Layer 16 of a small transformer language model trained on English Wikipedia (26 layers, counted from 0, width 128).
A neuron adds its activation times its output weights to the MLP's output. To switch it off is to set its activation to zero at one token and run the rest of the model.

Output weights of the MLP neurons that the questions are about. A number n stands for (n - 128) times 0.0035.
n35: 120, 114, 93, 152, 131, 76, 102, 46, 151, 146, 186, 163, 104, 75, 247, 111, 146, 109, 118, 89, 83, 145, 154, 132, 181, 133, 167, 87, 184, 122, 200, 88, 121, 108, 94, 158, 100, 144, 145, 95, 70, 181, 64, 172, 132, 139, 45, 151, 175, 124, 59, 86, 190, 146, 147, 186, 115, 111, 114, 146, 154, 97, 72, 123, 113, 171, 199, 158, 169, 117, 103, 99, 126, 76, 93, 104, 115, 132, 121, 74, 184, 89, 135, 93, 109, 154, 114, 166, 76, 203, 177, 176, 130, 160, 176, 93, 97, 138, 106, 111, 142, 149, 134, 13, 105, 137, 113, 62, 93, 149, 133, 107, 123, 162, 122, 70, 114, 98, 101, 85, 113, 129, 169, 53, 104, 140, 151, 117
n92: 144, 163, 138, 83, 109, 118, 161, 123, 113, 170, 156, 122, 168, 79, 139, 166, 113, 156, 105, 74, 155, 189, 43, 151, 174, 101, 129, 150, 139, 127, 123, 179, 173, 157, 128, 124, 111, 93, 100, 93, 128, 119, 164, 108, 122, 89, 161, 148, 176, 158, 114, 153, 165, 92, 81, 60, 142, 144, 54, 155, 150, 120, 140, 104, 124, 88, 98, 77, 73, 135, 143, 110, 128, 111, 192, 116, 120, 138, 54, 77, 161, 88, 141, 89, 156, 130, 148, 143, 109, 161, 158, 189, 166, 113, 144, 154, 125, 145, 169, 50, 103, 140, 134, 111, 146, 124, 181, 78, 165, 157, 143, 146, 129, 107, 110, 92, 162, 72, 7, 75, 231, 227, 149, 131, 69, 72, 159, 116
n97: 86, 135, 185, 131, 144, 149, 79, 87, 132, 152, 125, 95, 138, 10, 52, 148, 106, 137, 143, 146, 150, 171, 172, 101, 90, 151, 104, 103, 144, 188, 98, 111, 148, 146, 118, 66, 164, 150, 99, 147, 182, 116, 140, 135, 132, 89, 107, 132, 128, 152, 146, 97, 139, 159, 174, 134, 116, 97, 116, 128, 156, 154, 119, 132, 211, 202, 148, 127, 145, 16, 154, 124, 76, 117, 116, 113, 163, 154, 182, 100, 135, 165, 88, 75, 104, 107, 110, 101, 114, 70, 149, 121, 75, 131, 142, 163, 103, 153, 131, 91, 197, 144, 147, 115, 110, 172, 113, 187, 124, 185, 130, 140, 173, 112, 154, 74, 104, 95, 50, 150, 69, 100, 135, 94, 100, 116, 104, 120
n113: 118, 111, 147, 139, 150, 124, 72, 183, 79, 203, 97, 65, 84, 190, 120, 152, 115, 134, 134, 193, 156, 138, 156, 160, 95, 120, 90, 157, 74, 107, 94, 84, 72, 74, 176, 131, 125, 129, 116, 180, 114, 179, 70, 107, 115, 122, 185, 165, 127, 67, 83, 147, 174, 118, 165, 169, 112, 88, 181, 175, 84, 144, 120, 178, 127, 159, 197, 154, 170, 127, 187, 150, 106, 68, 193, 152, 118, 142, 87, 130, 69, 115, 75, 171, 146, 109, 139, 159, 192, 190, 113, 134, 167, 35, 142, 105, 127, 141, 177, 118, 125, 140, 73, 147, 104, 145, 137, 130, 112, 98, 125, 134, 163, 87, 188, 116, 109, 178, 154, 169, 171, 79, 83, 78, 146, 162, 101, 77
n127: 116, 223, 88, 123, 49, 99, 137, 163, 94, 69, 110, 136, 101, 132, 122, 81, 168, 102, 115, 112, 159, 182, 150, 126, 99, 238, 137, 134, 118, 178, 148, 119, 122, 162, 44, 178, 92, 184, 95, 103, 73, 132, 91, 115, 143, 134, 132, 112, 89, 145, 124, 188, 193, 78, 196, 75, 185, 185, 63, 147, 68, 129, 118, 132, 126, 151, 168, 116, 147, 132, 150, 212, 80, 182, 113, 61, 102, 130, 145, 80, 168, 95, 145, 138, 155, 203, 146, 95, 101, 141, 208, 129, 174, 164, 114, 101, 140, 124, 41, 96, 145, 171, 107, 111, 164, 70, 93, 62, 127, 174, 146, 94, 177, 127, 176, 130, 153, 117, 82, 94, 162, 190, 162, 120, 196, 177, 170, 99
n162: 109, 136, 173, 111, 166, 147, 224, 81, 129, 106, 123, 117, 84, 162, 64, 115, 84, 193, 180, 241, 142, 122, 116, 184, 67, 125, 89, 112, 114, 113, 122, 96, 161, 119, 182, 103, 97, 79, 127, 101, 139, 138, 137, 186, 94, 128, 108, 149, 123, 68, 147, 88, 113, 133, 112, 117, 174, 164, 167, 136, 127, 170, 102, 128, 149, 51, 119, 130, 183, 105, 140, 114, 96, 137, 97, 209, 139, 115, 151, 99, 136, 183, 160, 145, 183, 88, 152, 113, 56, 133, 115, 161, 113, 33, 126, 126, 176, 95, 93, 176, 92, 91, 153, 138, 145, 146, 120, 189, 51, 142, 108, 168, 149, 91, 114, 153, 111, 144, 85, 114, 71, 118, 172, 105, 140, 191, 171, 182
n176: 75, 85, 161, 118, 182, 124, 140, 127, 152, 50, 119, 137, 115, 146, 109, 138, 106, 133, 150, 157, 138, 89, 90, 142, 99, 68, 140, 115, 125, 68, 118, 181, 182, 120, 144, 106, 122, 129, 83, 157, 166, 80, 176, 140, 186, 205, 125, 146, 90, 75, 161, 85, 104, 208, 171, 158, 50, 101, 97, 154, 112, 194, 99, 82, 201, 144, 126, 137, 119, 106, 106, 110, 160, 142, 95, 155, 137, 97, 146, 79, 121, 184, 161, 192, 171, 137, 119, 146, 169, 118, 51, 95, 130, 166, 185, 138, 98, 165, 207, 107, 118, 135, 143, 77, 177, 180, 135, 186, 132, 165, 142, 97, 172, 134, 150, 115, 111, 163, 128, 99, 135, 119, 164, 171, 153, 223, 161, 99
n203: 174, 191, 90, 88, 191, 98, 182, 100, 139, 97, 184, 80, 106, 81, 163, 113, 148, 127, 96, 217, 109, 138, 191, 129, 89, 120, 115, 129, 141, 114, 102, 117, 123, 101, 164, 109, 179, 177, 165, 111, 92, 135, 120, 99, 178, 176, 198, 148, 161, 52, 175, 131, 148, 99, 89, 145, 137, 134, 204, 59, 193, 117, 114, 118, 110, 82, 128, 116, 151, 137, 93, 121, 87, 118, 111, 98, 133, 124, 94, 115, 166, 113, 32, 141, 70, 99, 151, 109, 82, 130, 129, 110, 163, 131, 96, 126, 155, 137, 78, 152, 113, 93, 109, 66, 172, 126, 101, 130, 106, 160, 121, 120, 38, 90, 177, 109, 82, 144, 73, 119, 100, 170, 164, 119, 122, 135, 156, 57
n210: 99, 124, 178, 155, 142, 112, 171, 84, 173, 119, 140, 63, 137, 159, 78, 109, 112, 79, 149, 89, 93, 120, 117, 152, 86, 110, 83, 143, 98, 175, 188, 135, 97, 137, 228, 132, 147, 119, 103, 110, 60, 78, 89, 109, 76, 127, 153, 98, 102, 120, 165, 90, 94, 130, 180, 147, 74, 124, 222, 123, 189, 155, 169, 107, 155, 65, 224, 82, 137, 85, 163, 120, 113, 123, 106, 176, 51, 142, 113, 133, 109, 152, 143, 78, 115, 179, 98, 143, 84, 132, 107, 97, 111, 150, 103, 147, 49, 188, 51, 149, 61, 200, 77, 73, 173, 132, 99, 105, 117, 185, 222, 100, 237, 107, 110, 124, 154, 172, 66, 99, 177, 92, 147, 81, 74, 126, 121, 78
n217: 152, 165, 167, 185, 161, 145, 111, 78, 93, 113, 174, 121, 103, 69, 149, 143, 191, 117, 144, 29, 97, 123, 151, 67, 113, 108, 98, 39, 131, 117, 139, 176, 203, 94, 142, 95, 186, 74, 156, 117, 142, 131, 180, 130, 167, 190, 155, 123, 141, 71, 168, 112, 111, 105, 172, 117, 167, 143, 90, 103, 91, 190, 129, 138, 117, 115, 73, 130, 120, 167, 66, 177, 91, 178, 120, 103, 141, 107, 165, 164, 92, 90, 159, 131, 32, 79, 134, 127, 111, 152, 105, 162, 87, 158, 109, 154, 81, 93, 87, 113, 95, 96, 177, 204, 136, 181, 168, 117, 111, 167, 145, 152, 92, 130, 201, 117, 78, 107, 161, 154, 154, 186, 105, 125, 155, 126, 121, 98
n249: 148, 132, 111, 164, 75, 119, 181, 98, 106, 83, 83, 117, 69, 155, 132, 220, 141, 75, 33, 137, 120, 171, 98, 120, 181, 131, 144, 153, 58, 120, 76, 158, 74, 179, 168, 97, 162, 110, 176, 152, 161, 79, 129, 182, 202, 142, 148, 75, 88, 157, 108, 62, 176, 148, 138, 112, 82, 145, 134, 72, 110, 152, 117, 146, 111, 181, 95, 148, 103, 80, 104, 133, 153, 123, 139, 125, 127, 138, 28, 121, 125, 164, 138, 133, 114, 113, 194, 125, 57, 149, 122, 109, 83, 137, 174, 223, 125, 147, 130, 143, 120, 162, 139, 148, 100, 188, 77, 113, 151, 87, 52, 149, 127, 59, 173, 108, 157, 66, 128, 113, 91, 61, 129, 152, 150, 129, 157, 145
n264: 84, 77, 126, 129, 65, 117, 157, 130, 130, 63, 60, 56, 58, 100, 86, 107, 101, 132, 110, 113, 110, 99, 158, 159, 92, 70, 117, 77, 128, 78, 72, 158, 108, 71, 100, 207, 199, 217, 156, 181, 64, 152, 173, 135, 100, 180, 140, 139, 153, 54, 158, 134, 108, 97, 148, 188, 137, 114, 174, 85, 99, 172, 131, 106, 98, 106, 165, 57, 181, 117, 92, 122, 81, 158, 194, 107, 98, 96, 118, 162, 90, 44, 94, 185, 54, 91, 98, 166, 138, 158, 114, 147, 188, 153, 69, 171, 137, 123, 118, 139, 126, 139, 130, 112, 140, 142, 116, 127, 104, 146, 153, 64, 33, 140, 92, 144, 131, 164, 169, 165, 125, 164, 158, 124, 143, 173, 106, 104
n282: 72, 173, 158, 131, 150, 213, 71, 118, 119, 145, 122, 127, 142, 84, 88, 134, 149, 109, 17, 139, 100, 112, 102, 117, 201, 151, 173, 192, 90, 162, 111, 86, 80, 137, 121, 69, 102, 184, 94, 89, 180, 103, 133, 154, 115, 120, 123, 169, 155, 129, 87, 169, 87, 191, 80, 69, 168, 170, 159, 127, 66, 80, 125, 167, 111, 194, 119, 164, 119, 210, 133, 116, 114, 194, 123, 115, 142, 161, 118, 140, 157, 165, 131, 172, 157, 169, 115, 140, 131, 146, 85, 50, 111, 152, 137, 101, 168, 135, 144, 123, 105, 128, 136, 193, 83, 90, 158, 112, 112, 79, 178, 174, 204, 135, 97, 157, 119, 97, 50, 148, 187, 87, 108, 139, 56, 108, 156, 151
n302: 90, 152, 172, 140, 131, 131, 99, 205, 144, 111, 122, 73, 142, 99, 145, 90, 85, 78, 116, 99, 137, 186, 122, 131, 152, 125, 145, 173, 66, 128, 92, 172, 131, 184, 92, 171, 83, 98, 132, 185, 161, 179, 97, 108, 100, 97, 118, 144, 175, 91, 88, 180, 80, 142, 132, 135, 120, 128, 140, 126, 11, 112, 118, 239, 116, 100, 85, 168, 73, 100, 169, 184, 148, 89, 51, 126, 89, 75, 78, 159, 124, 122, 106, 184, 138, 118, 135, 158, 156, 123, 126, 185, 155, 111, 153, 137, 76, 133, 164, 94, 153, 159, 184, 120, 126, 139, 98, 172, 180, 157, 95, 79, 139, 128, 47, 81, 120, 214, 110, 108, 116, 61, 35, 186, 114, 131, 217, 141
n303: 133, 132, 132, 102, 135, 170, 114, 135, 129, 56, 157, 104, 108, 179, 139, 92, 121, 128, 172, 113, 67, 148, 119, 118, 69, 77, 159, 69, 62, 130, 73, 70, 178, 138, 103, 175, 62, 140, 69, 169, 210, 150, 115, 213, 158, 108, 118, 147, 117, 109, 158, 147, 120, 100, 104, 85, 143, 120, 177, 168, 129, 70, 137, 241, 117, 160, 201, 122, 97, 106, 152, 163, 153, 76, 33, 225, 104, 91, 189, 166, 188, 130, 143, 136, 79, 117, 115, 69, 146, 96, 105, 158, 153, 128, 139, 126, 188, 96, 110, 153, 147, 61, 169, 78, 121, 104, 195, 123, 126, 133, 113, 179, 83, 164, 183, 107, 144, 177, 99, 109, 113, 169, 126, 109, 52, 109, 106, 179
n306: 97, 137, 91, 119, 96, 156, 108, 129, 130, 99, 118, 153, 197, 143, 44, 141, 121, 117, 110, 174, 174, 186, 71, 140, 165, 79, 118, 160, 103, 60, 71, 94, 173, 152, 107, 148, 174, 177, 143, 166, 189, 148, 117, 133, 89, 151, 108, 129, 167, 154, 146, 138, 163, 100, 89, 131, 182, 124, 196, 182, 117, 162, 163, 101, 160, 73, 138, 141, 170, 140, 187, 168, 133, 131, 164, 121, 105, 119, 135, 140, 190, 172, 174, 116, 131, 155, 100, 88, 90, 161, 132, 148, 179, 166, 186, 130, 106, 191, 168, 161, 141, 137, 101, 33, 187, 88, 113, 163, 160, 119, 120, 110, 144, 40, 173, 73, 134, 63, 189, 93, 99, 124, 110, 120, 104, 189, 154, 109

Each question names a token from some text and the token that comes next. It shows the activations a of the neurons there, in the order above. A number n stands for (n - 128) times 0.45.

Then comes g, the gradient of the next token's log-probability with respect to the MLP's output, scaled to length 1. A neuron's effect is roughly proportional to its activation times (output weights . g). A number n stands for (n - 128) times 0.0028.

"s", then "w"
a: 129, 111, 129, 129, 128, 137, 129, 129, 160, 129, 131, 128, 128, 153, 126, 128
g: 94, 153, 78, 157, 166, 171, 141, 74, 107, 67, 150, 88, 91, 161, 109, 165, 130, 110, 149, 147, 136, 180, 121, 165, 132, 117, 145, 205, 135, 90, 169, 123, 95, 100, 167, 151, 120, 90, 142, 147, 101, 134, 91, 148, 142, 118, 97, 114, 134, 131, 175, 62, 109, 97, 157, 68, 96, 145, 149, 86, 165, 160, 126, 114, 79, 151, 118, 87, 151, 122, 170, 135, 101, 116, 157, 240, 66, 112, 133, 119, 167, 170, 131, 99, 123, 106, 104, 165, 149, 107, 129, 147, 107, 126, 140, 94, 152, 120, 190, 104, 110, 141, 87, 107, 114, 156, 84, 111, 100, 107, 95, 123, 134, 159, 113, 169, 132, 154, 114, 119, 132, 170, 100, 58, 109, 87, 147, 137
Which two neurons, each switched off alone, lower its probability most, in order? n210, n162

"ce", then "na"
a: 127, 128, 128, 128, 128, 130, 128, 128, 132, 128, 128, 126, 122, 130, 128, 134
g: 113, 181, 114, 144, 77, 77, 111, 92, 111, 163, 169, 132, 182, 89, 128, 80, 89, 218, 104, 140, 127, 122, 114, 154, 181, 167, 140, 112, 94, 148, 112, 169, 106, 114, 99, 163, 107, 183, 103, 106, 147, 110, 104, 141, 100, 128, 141, 129, 178, 144, 115, 121, 117, 118, 136, 156, 167, 143, 157, 103, 123, 162, 180, 143, 106, 155, 146, 170, 70, 154, 154, 149, 131, 131, 140, 107, 150, 139, 117, 117, 101, 155, 165, 203, 158, 132, 130, 98, 91, 83, 100, 206, 79, 168, 114, 120, 126, 165, 110, 108, 115, 132, 79, 85, 183, 113, 131, 138, 163, 151, 96, 129, 116, 202, 127, 92, 169, 96, 89, 58, 139, 151, 107, 154, 142, 118, 150, 155
Which neuron, switched off, lowers the next token's probability most? n306

" ", then "09"
a: 126, 128, 118, 128, 127, 125, 128, 126, 128, 128, 128, 130, 128, 128, 129, 127
g: 129, 125, 115, 129, 92, 85, 107, 174, 88, 146, 162, 163, 110, 64, 155, 165, 151, 139, 168, 131, 175, 114, 129, 121, 149, 103, 146, 150, 172, 118, 123, 117, 129, 172, 143, 136, 162, 117, 133, 164, 158, 57, 123, 116, 173, 125, 129, 88, 110, 115, 155, 77, 148, 132, 167, 157, 153, 136, 128, 83, 180, 167, 132, 121, 135, 125, 103, 140, 133, 163, 153, 155, 152, 94, 106, 164, 95, 250, 108, 159, 142, 168, 127, 121, 50, 140, 114, 147, 159, 107, 131, 165, 102, 53, 113, 106, 143, 105, 112, 179, 143, 179, 145, 162, 89, 180, 161, 198, 191, 154, 117, 151, 131, 117, 157, 157, 159, 112, 115, 131, 118, 159, 150, 125, 100, 146, 112, 170
Which neuron, switched off, raises the next token's probability most? n97

"ro", then "."
a: 128, 129, 133, 124, 128, 128, 139, 126, 128, 124, 128, 129, 130, 128, 131, 128
g: 115, 133, 147, 142, 74, 103, 109, 163, 129, 113, 171, 119, 65, 143, 113, 171, 119, 196, 163, 152, 175, 115, 93, 115, 139, 109, 142, 64, 116, 145, 132, 171, 165, 119, 158, 141, 174, 83, 179, 126, 131, 95, 101, 157, 155, 117, 149, 222, 161, 79, 126, 172, 113, 176, 99, 195, 75, 107, 87, 140, 151, 160, 141, 182, 118, 206, 125, 172, 69, 108, 115, 122, 143, 110, 158, 139, 155, 137, 174, 127, 118, 123, 114, 107, 122, 144, 141, 117, 89, 134, 96, 111, 181, 118, 162, 208, 128, 135, 165, 144, 147, 144, 136, 120, 149, 136, 136, 161, 147, 127, 163, 120, 119, 102, 149, 140, 158, 137, 112, 92, 163, 107, 134, 130, 50, 137, 175, 134
Which neuron, switched off, lowers the next token's probability most? n176

"ur", then "g"
a: 128, 126, 128, 129, 128, 126, 128, 128, 128, 128, 121, 127, 144, 128, 127, 128
g: 119, 139, 107, 143, 151, 192, 113, 96, 98, 109, 105, 166, 48, 93, 113, 206, 163, 97, 109, 111, 109, 129, 109, 189, 149, 127, 116, 120, 132, 165, 152, 90, 136, 117, 124, 176, 94, 123, 135, 91, 118, 88, 131, 63, 168, 131, 137, 116, 112, 162, 147, 111, 106, 106, 134, 178, 137, 145, 125, 106, 116, 132, 159, 158, 104, 130, 119, 165, 125, 122, 99, 98, 117, 133, 40, 120, 91, 156, 138, 125, 88, 139, 58, 129, 90, 163, 110, 112, 106, 109, 173, 127, 118, 109, 91, 71, 146, 152, 141, 117, 107, 66, 113, 122, 117, 146, 37, 87, 83, 135, 95, 69, 131, 181, 143, 130, 124, 208, 83, 146, 151, 121, 140, 146, 158, 78, 141, 127
Which neuron, switched off, lowers the next token's probability most? n282

" sign", then " on"
a: 128, 128, 127, 128, 128, 128, 150, 129, 128, 125, 130, 128, 129, 122, 126, 130
g: 136, 119, 127, 174, 170, 170, 125, 142, 106, 78, 90, 93, 80, 128, 130, 139, 112, 86, 112, 97, 156, 154, 136, 120, 91, 96, 184, 103, 128, 67, 159, 181, 81, 120, 159, 85, 165, 155, 115, 157, 136, 192, 111, 196, 145, 150, 55, 74, 63, 170, 123, 160, 174, 126, 90, 102, 130, 90, 142, 198, 197, 112, 96, 158, 134, 152, 135, 113, 110, 159, 121, 171, 138, 144, 161, 121, 147, 136, 144, 128, 105, 93, 119, 124, 118, 177, 137, 116, 130, 169, 129, 167, 158, 117, 112, 112, 137, 112, 132, 95, 114, 49, 103, 110, 95, 115, 174, 171, 176, 119, 130, 125, 136, 120, 147, 147, 144, 158, 130, 91, 148, 186, 74, 149, 100, 123, 146, 148
Which neuron, switched off, raises the next token's probability most? n303

" Do", then "dge"
a: 128, 129, 128, 124, 7, 126, 129, 129, 128, 131, 129, 129, 128, 130, 127, 129
g: 110, 151, 137, 112, 171, 186, 181, 84, 113, 115, 171, 104, 154, 137, 165, 78, 82, 117, 106, 111, 70, 135, 113, 93, 65, 105, 148, 109, 117, 78, 93, 177, 149, 130, 107, 119, 95, 60, 186, 129, 166, 169, 153, 154, 127, 99, 124, 138, 97, 126, 139, 139, 152, 97, 127, 149, 112, 116, 133, 144, 100, 84, 139, 118, 113, 133, 112, 78, 126, 141, 128, 100, 77, 146, 185, 118, 139, 164, 177, 129, 98, 174, 148, 163, 119, 137, 142, 87, 174, 101, 97, 190, 86, 116, 122, 91, 138, 100, 86, 97, 173, 65, 75, 98, 103, 88, 188, 153, 112, 126, 80, 152, 146, 143, 145, 144, 138, 125, 162, 66, 120, 179, 125, 83, 147, 133, 156, 97
Which neuron, switched off, lowers the next token's probability most? n127

"est", then " Jo"
a: 127, 129, 101, 133, 125, 129, 128, 129, 128, 126, 128, 179, 128, 127, 129, 127
g: 109, 79, 162, 81, 137, 131, 29, 97, 171, 166, 80, 111, 131, 72, 145, 150, 167, 152, 105, 122, 167, 160, 113, 160, 185, 165, 123, 132, 169, 89, 149, 147, 178, 110, 73, 184, 93, 134, 102, 178, 149, 143, 151, 139, 97, 89, 177, 120, 113, 103, 129, 144, 136, 132, 117, 169, 151, 199, 164, 91, 147, 116, 112, 74, 141, 119, 131, 64, 175, 127, 106, 157, 96, 117, 121, 133, 81, 150, 91, 129, 134, 138, 143, 114, 136, 83, 147, 181, 140, 168, 147, 152, 149, 108, 137, 98, 129, 151, 77, 163, 75, 163, 119, 90, 94, 139, 113, 95, 139, 131, 62, 164, 126, 126, 127, 142, 99, 148, 148, 110, 153, 179, 108, 154, 108, 175, 139, 109
Which two neurons, each switched off alone, lower its probability most, in order? n264, n97

"s", then "kin"
a: 130, 118, 129, 130, 126, 127, 130, 128, 129, 128, 102, 129, 127, 128, 127, 129
g: 91, 129, 133, 162, 138, 112, 98, 135, 153, 133, 166, 98, 136, 152, 153, 145, 160, 125, 97, 124, 129, 167, 162, 95, 129, 131, 139, 115, 67, 171, 136, 139, 81, 130, 46, 99, 117, 121, 84, 144, 147, 126, 78, 160, 97, 170, 132, 72, 173, 145, 113, 176, 145, 153, 113, 141, 111, 174, 132, 115, 136, 125, 153, 127, 134, 85, 109, 180, 130, 146, 170, 142, 96, 133, 114, 117, 140, 176, 184, 153, 76, 94, 80, 147, 159, 88, 148, 138, 82, 87, 144, 131, 203, 131, 131, 185, 133, 114, 140, 158, 127, 169, 119, 146, 179, 177, 153, 159, 90, 148, 136, 161, 144, 143, 131, 115, 147, 166, 153, 216, 80, 96, 73, 103, 56, 134, 114, 178
Which neuron, switched off, lowers the next token's probability most? n92

"o", then " City"
a: 129, 136, 132, 129, 125, 128, 129, 126, 127, 131, 119, 128, 138, 128, 126, 128
g: 102, 118, 141, 151, 128, 95, 150, 110, 139, 140, 132, 164, 75, 135, 151, 157, 132, 109, 146, 80, 81, 114, 110, 123, 145, 215, 144, 124, 177, 84, 137, 111, 144, 169, 86, 85, 130, 64, 96, 159, 84, 156, 132, 109, 107, 101, 227, 132, 111, 152, 203, 92, 204, 170, 110, 138, 127, 153, 112, 122, 160, 98, 102, 72, 124, 123, 95, 99, 192, 114, 166, 93, 126, 146, 121, 130, 117, 100, 101, 88, 111, 130, 156, 73, 139, 128, 144, 205, 125, 81, 165, 145, 77, 88, 96, 138, 137, 138, 130, 153, 127, 124, 107, 162, 112, 146, 162, 136, 156, 159, 146, 103, 192, 172, 158, 148, 169, 137, 151, 139, 114, 109, 145, 86, 133, 118, 121, 123
Which neuron, switched off, raises the next token's probability most? n282

" in", then "va"
a: 129, 127, 128, 128, 127, 128, 128, 128, 128, 128, 115, 128, 129, 127, 128, 126
g: 75, 136, 149, 133, 119, 169, 135, 93, 166, 151, 103, 137, 149, 138, 136, 159, 132, 118, 182, 137, 101, 86, 113, 112, 118, 122, 104, 139, 126, 106, 176, 116, 95, 108, 135, 131, 104, 108, 127, 72, 60, 87, 148, 81, 171, 158, 111, 96, 158, 172, 97, 92, 82, 147, 92, 112, 123, 112, 141, 99, 93, 116, 106, 107, 110, 128, 135, 143, 115, 123, 188, 135, 195, 106, 133, 91, 109, 136, 97, 159, 160, 119, 38, 127, 165, 83, 68, 100, 149, 102, 210, 112, 78, 161, 83, 101, 91, 171, 119, 173, 140, 177, 130, 162, 103, 163, 165, 114, 127, 144, 95, 131, 89, 122, 136, 174, 74, 147, 140, 125, 173, 185, 115, 166, 133, 105, 88, 97
Which neuron, switched off, lowers the next token's probability most? n249

"w", then "ell"
a: 128, 126, 128, 128, 128, 128, 127, 128, 130, 126, 128, 126, 129, 129, 127, 134
g: 92, 107, 169, 146, 148, 156, 151, 118, 141, 118, 182, 141, 129, 138, 129, 130, 206, 92, 118, 147, 158, 112, 167, 122, 156, 147, 141, 84, 160, 120, 108, 148, 121, 106, 169, 148, 60, 117, 152, 175, 129, 135, 65, 154, 126, 139, 112, 112, 103, 175, 209, 134, 191, 139, 180, 190, 143, 165, 117, 134, 126, 129, 180, 123, 144, 106, 143, 97, 108, 131, 169, 172, 154, 135, 91, 152, 121, 61, 89, 81, 97, 132, 154, 127, 166, 175, 76, 112, 201, 113, 111, 146, 153, 146, 136, 112, 134, 109, 134, 161, 103, 121, 160, 139, 91, 93, 186, 162, 149, 171, 149, 172, 90, 140, 77, 164, 154, 160, 125, 136, 130, 102, 92, 157, 170, 128, 86, 166
Which neuron, switched off, raises the next token's probability most? n306

" the", then " south"
a: 128, 142, 129, 128, 126, 128, 128, 130, 130, 126, 125, 128, 127, 128, 126, 129
g: 108, 99, 107, 150, 140, 110, 157, 143, 127, 103, 136, 148, 148, 102, 118, 131, 149, 87, 96, 129, 129, 175, 120, 179, 85, 103, 139, 105, 110, 80, 151, 162, 127, 144, 166, 101, 162, 170, 141, 132, 107, 135, 149, 53, 177, 173, 183, 115, 182, 148, 139, 105, 148, 101, 111, 104, 102, 124, 73, 128, 172, 97, 182, 104, 145, 161, 110, 73, 152, 155, 185, 95, 143, 70, 141, 103, 141, 125, 99, 95, 48, 164, 86, 134, 86, 97, 106, 141, 133, 124, 94, 108, 84, 142, 63, 125, 111, 145, 122, 113, 153, 130, 174, 212, 117, 123, 125, 139, 127, 139, 154, 131, 165, 116, 130, 153, 142, 175, 129, 118, 209, 85, 115, 182, 129, 127, 103, 192
Which neuron, switched off, lowers the next token's probability most? n92

"ting", then "u"
a: 128, 127, 134, 135, 129, 128, 130, 129, 127, 129, 120, 131, 130, 116, 75, 127
g: 130, 145, 150, 117, 107, 148, 100, 115, 135, 190, 102, 104, 112, 105, 100, 129, 171, 97, 85, 99, 140, 126, 156, 101, 68, 201, 89, 125, 122, 166, 109, 129, 197, 95, 95, 153, 71, 122, 193, 105, 123, 109, 153, 51, 114, 137, 120, 124, 181, 129, 102, 91, 105, 198, 101, 128, 131, 128, 119, 125, 124, 143, 106, 142, 154, 133, 128, 173, 92, 158, 120, 91, 103, 169, 117, 96, 45, 98, 127, 103, 166, 159, 134, 174, 102, 131, 125, 149, 138, 172, 102, 131, 156, 138, 123, 147, 138, 143, 136, 129, 164, 90, 149, 140, 102, 211, 88, 164, 107, 74, 120, 105, 177, 144, 143, 170, 98, 163, 132, 157, 153, 126, 164, 150, 102, 198, 91, 154
Which neuron, switched off, lowers the next token's probability most? n303

" Sp", then "ain"
a: 128, 126, 128, 126, 128, 128, 129, 129, 128, 128, 125, 129, 128, 124, 127, 128
g: 176, 80, 129, 81, 136, 64, 160, 152, 119, 132, 105, 138, 126, 98, 155, 120, 150, 129, 149, 180, 131, 149, 164, 102, 157, 139, 122, 158, 115, 97, 178, 107, 223, 90, 155, 150, 98, 166, 92, 192, 107, 45, 167, 119, 135, 159, 211, 129, 86, 120, 104, 134, 144, 137, 71, 138, 124, 120, 118, 148, 189, 143, 115, 66, 148, 118, 142, 180, 120, 100, 134, 124, 131, 116, 160, 173, 106, 132, 160, 116, 134, 69, 189, 108, 139, 97, 118, 99, 158, 88, 148, 156, 166, 130, 98, 110, 127, 110, 153, 141, 77, 133, 182, 135, 181, 133, 168, 97, 173, 133, 153, 148, 106, 130, 150, 78, 103, 143, 120, 129, 126, 67, 117, 128, 153, 145, 114, 117
Which neuron, switched off, lowers the next token's probability most? n302

"ji", then "nd"
a: 126, 128, 110, 127, 128, 129, 128, 128, 128, 128, 127, 118, 129, 128, 127, 128
g: 199, 149, 102, 138, 89, 90, 209, 74, 132, 87, 172, 127, 124, 189, 122, 100, 122, 106, 77, 152, 88, 121, 132, 131, 138, 112, 81, 88, 108, 139, 160, 162, 141, 173, 147, 81, 125, 184, 150, 92, 132, 131, 133, 156, 107, 137, 110, 173, 142, 168, 112, 108, 95, 91, 158, 82, 158, 109, 100, 113, 141, 54, 97, 192, 155, 124, 179, 162, 151, 156, 100, 109, 74, 166, 111, 71, 111, 123, 98, 153, 165, 103, 109, 122, 132, 144, 111, 129, 111, 176, 146, 137, 104, 124, 148, 107, 108, 144, 107, 153, 162, 115, 98, 132, 124, 134, 219, 160, 109, 132, 85, 150, 121, 127, 166, 127, 160, 189, 131, 139, 176, 111, 117, 93, 99, 81, 150, 118
Which neuron, switched off, lowers the next token's probability most? n97

"er", then " Se"
a: 127, 127, 140, 129, 125, 128, 128, 125, 127, 126, 128, 128, 128, 128, 128, 129
g: 108, 174, 118, 132, 71, 210, 155, 156, 81, 133, 116, 128, 120, 150, 171, 97, 186, 132, 68, 176, 108, 191, 108, 142, 123, 164, 115, 163, 111, 142, 96, 112, 165, 93, 128, 163, 98, 113, 84, 120, 146, 140, 109, 119, 112, 151, 138, 101, 115, 97, 99, 169, 92, 126, 78, 85, 139, 138, 117, 104, 219, 192, 164, 102, 140, 94, 153, 85, 86, 139, 113, 87, 125, 104, 148, 162, 112, 109, 66, 156, 125, 82, 139, 103, 134, 131, 143, 131, 140, 172, 149, 123, 72, 90, 81, 99, 156, 131, 138, 65, 83, 136, 158, 156, 58, 100, 133, 151, 151, 112, 105, 145, 142, 84, 125, 76, 138, 81, 123, 113, 149, 114, 128, 137, 132, 103, 157, 154
Which neuron, switched off, raises the next token's probability most? n97

"in", then " term"
a: 129, 128, 128, 128, 128, 128, 131, 129, 128, 119, 146, 128, 127, 134, 128, 117
g: 58, 127, 139, 103, 166, 116, 127, 100, 118, 132, 157, 99, 137, 143, 92, 162, 145, 98, 125, 133, 117, 180, 139, 110, 109, 190, 144, 132, 127, 95, 114, 201, 179, 131, 140, 110, 172, 125, 139, 117, 121, 60, 139, 117, 174, 189, 160, 136, 127, 110, 139, 157, 89, 84, 156, 117, 123, 115, 135, 158, 161, 115, 135, 139, 123, 89, 79, 143, 157, 154, 93, 61, 139, 164, 127, 124, 120, 95, 112, 121, 156, 85, 88, 110, 144, 65, 152, 144, 141, 116, 179, 94, 98, 115, 63, 155, 144, 111, 136, 118, 114, 118, 123, 88, 93, 154, 195, 175, 118, 83, 123, 112, 147, 163, 121, 105, 172, 108, 82, 120, 245, 122, 142, 90, 156, 152, 126, 181
Which neuron, switched off, lowers the next token's probability most? n306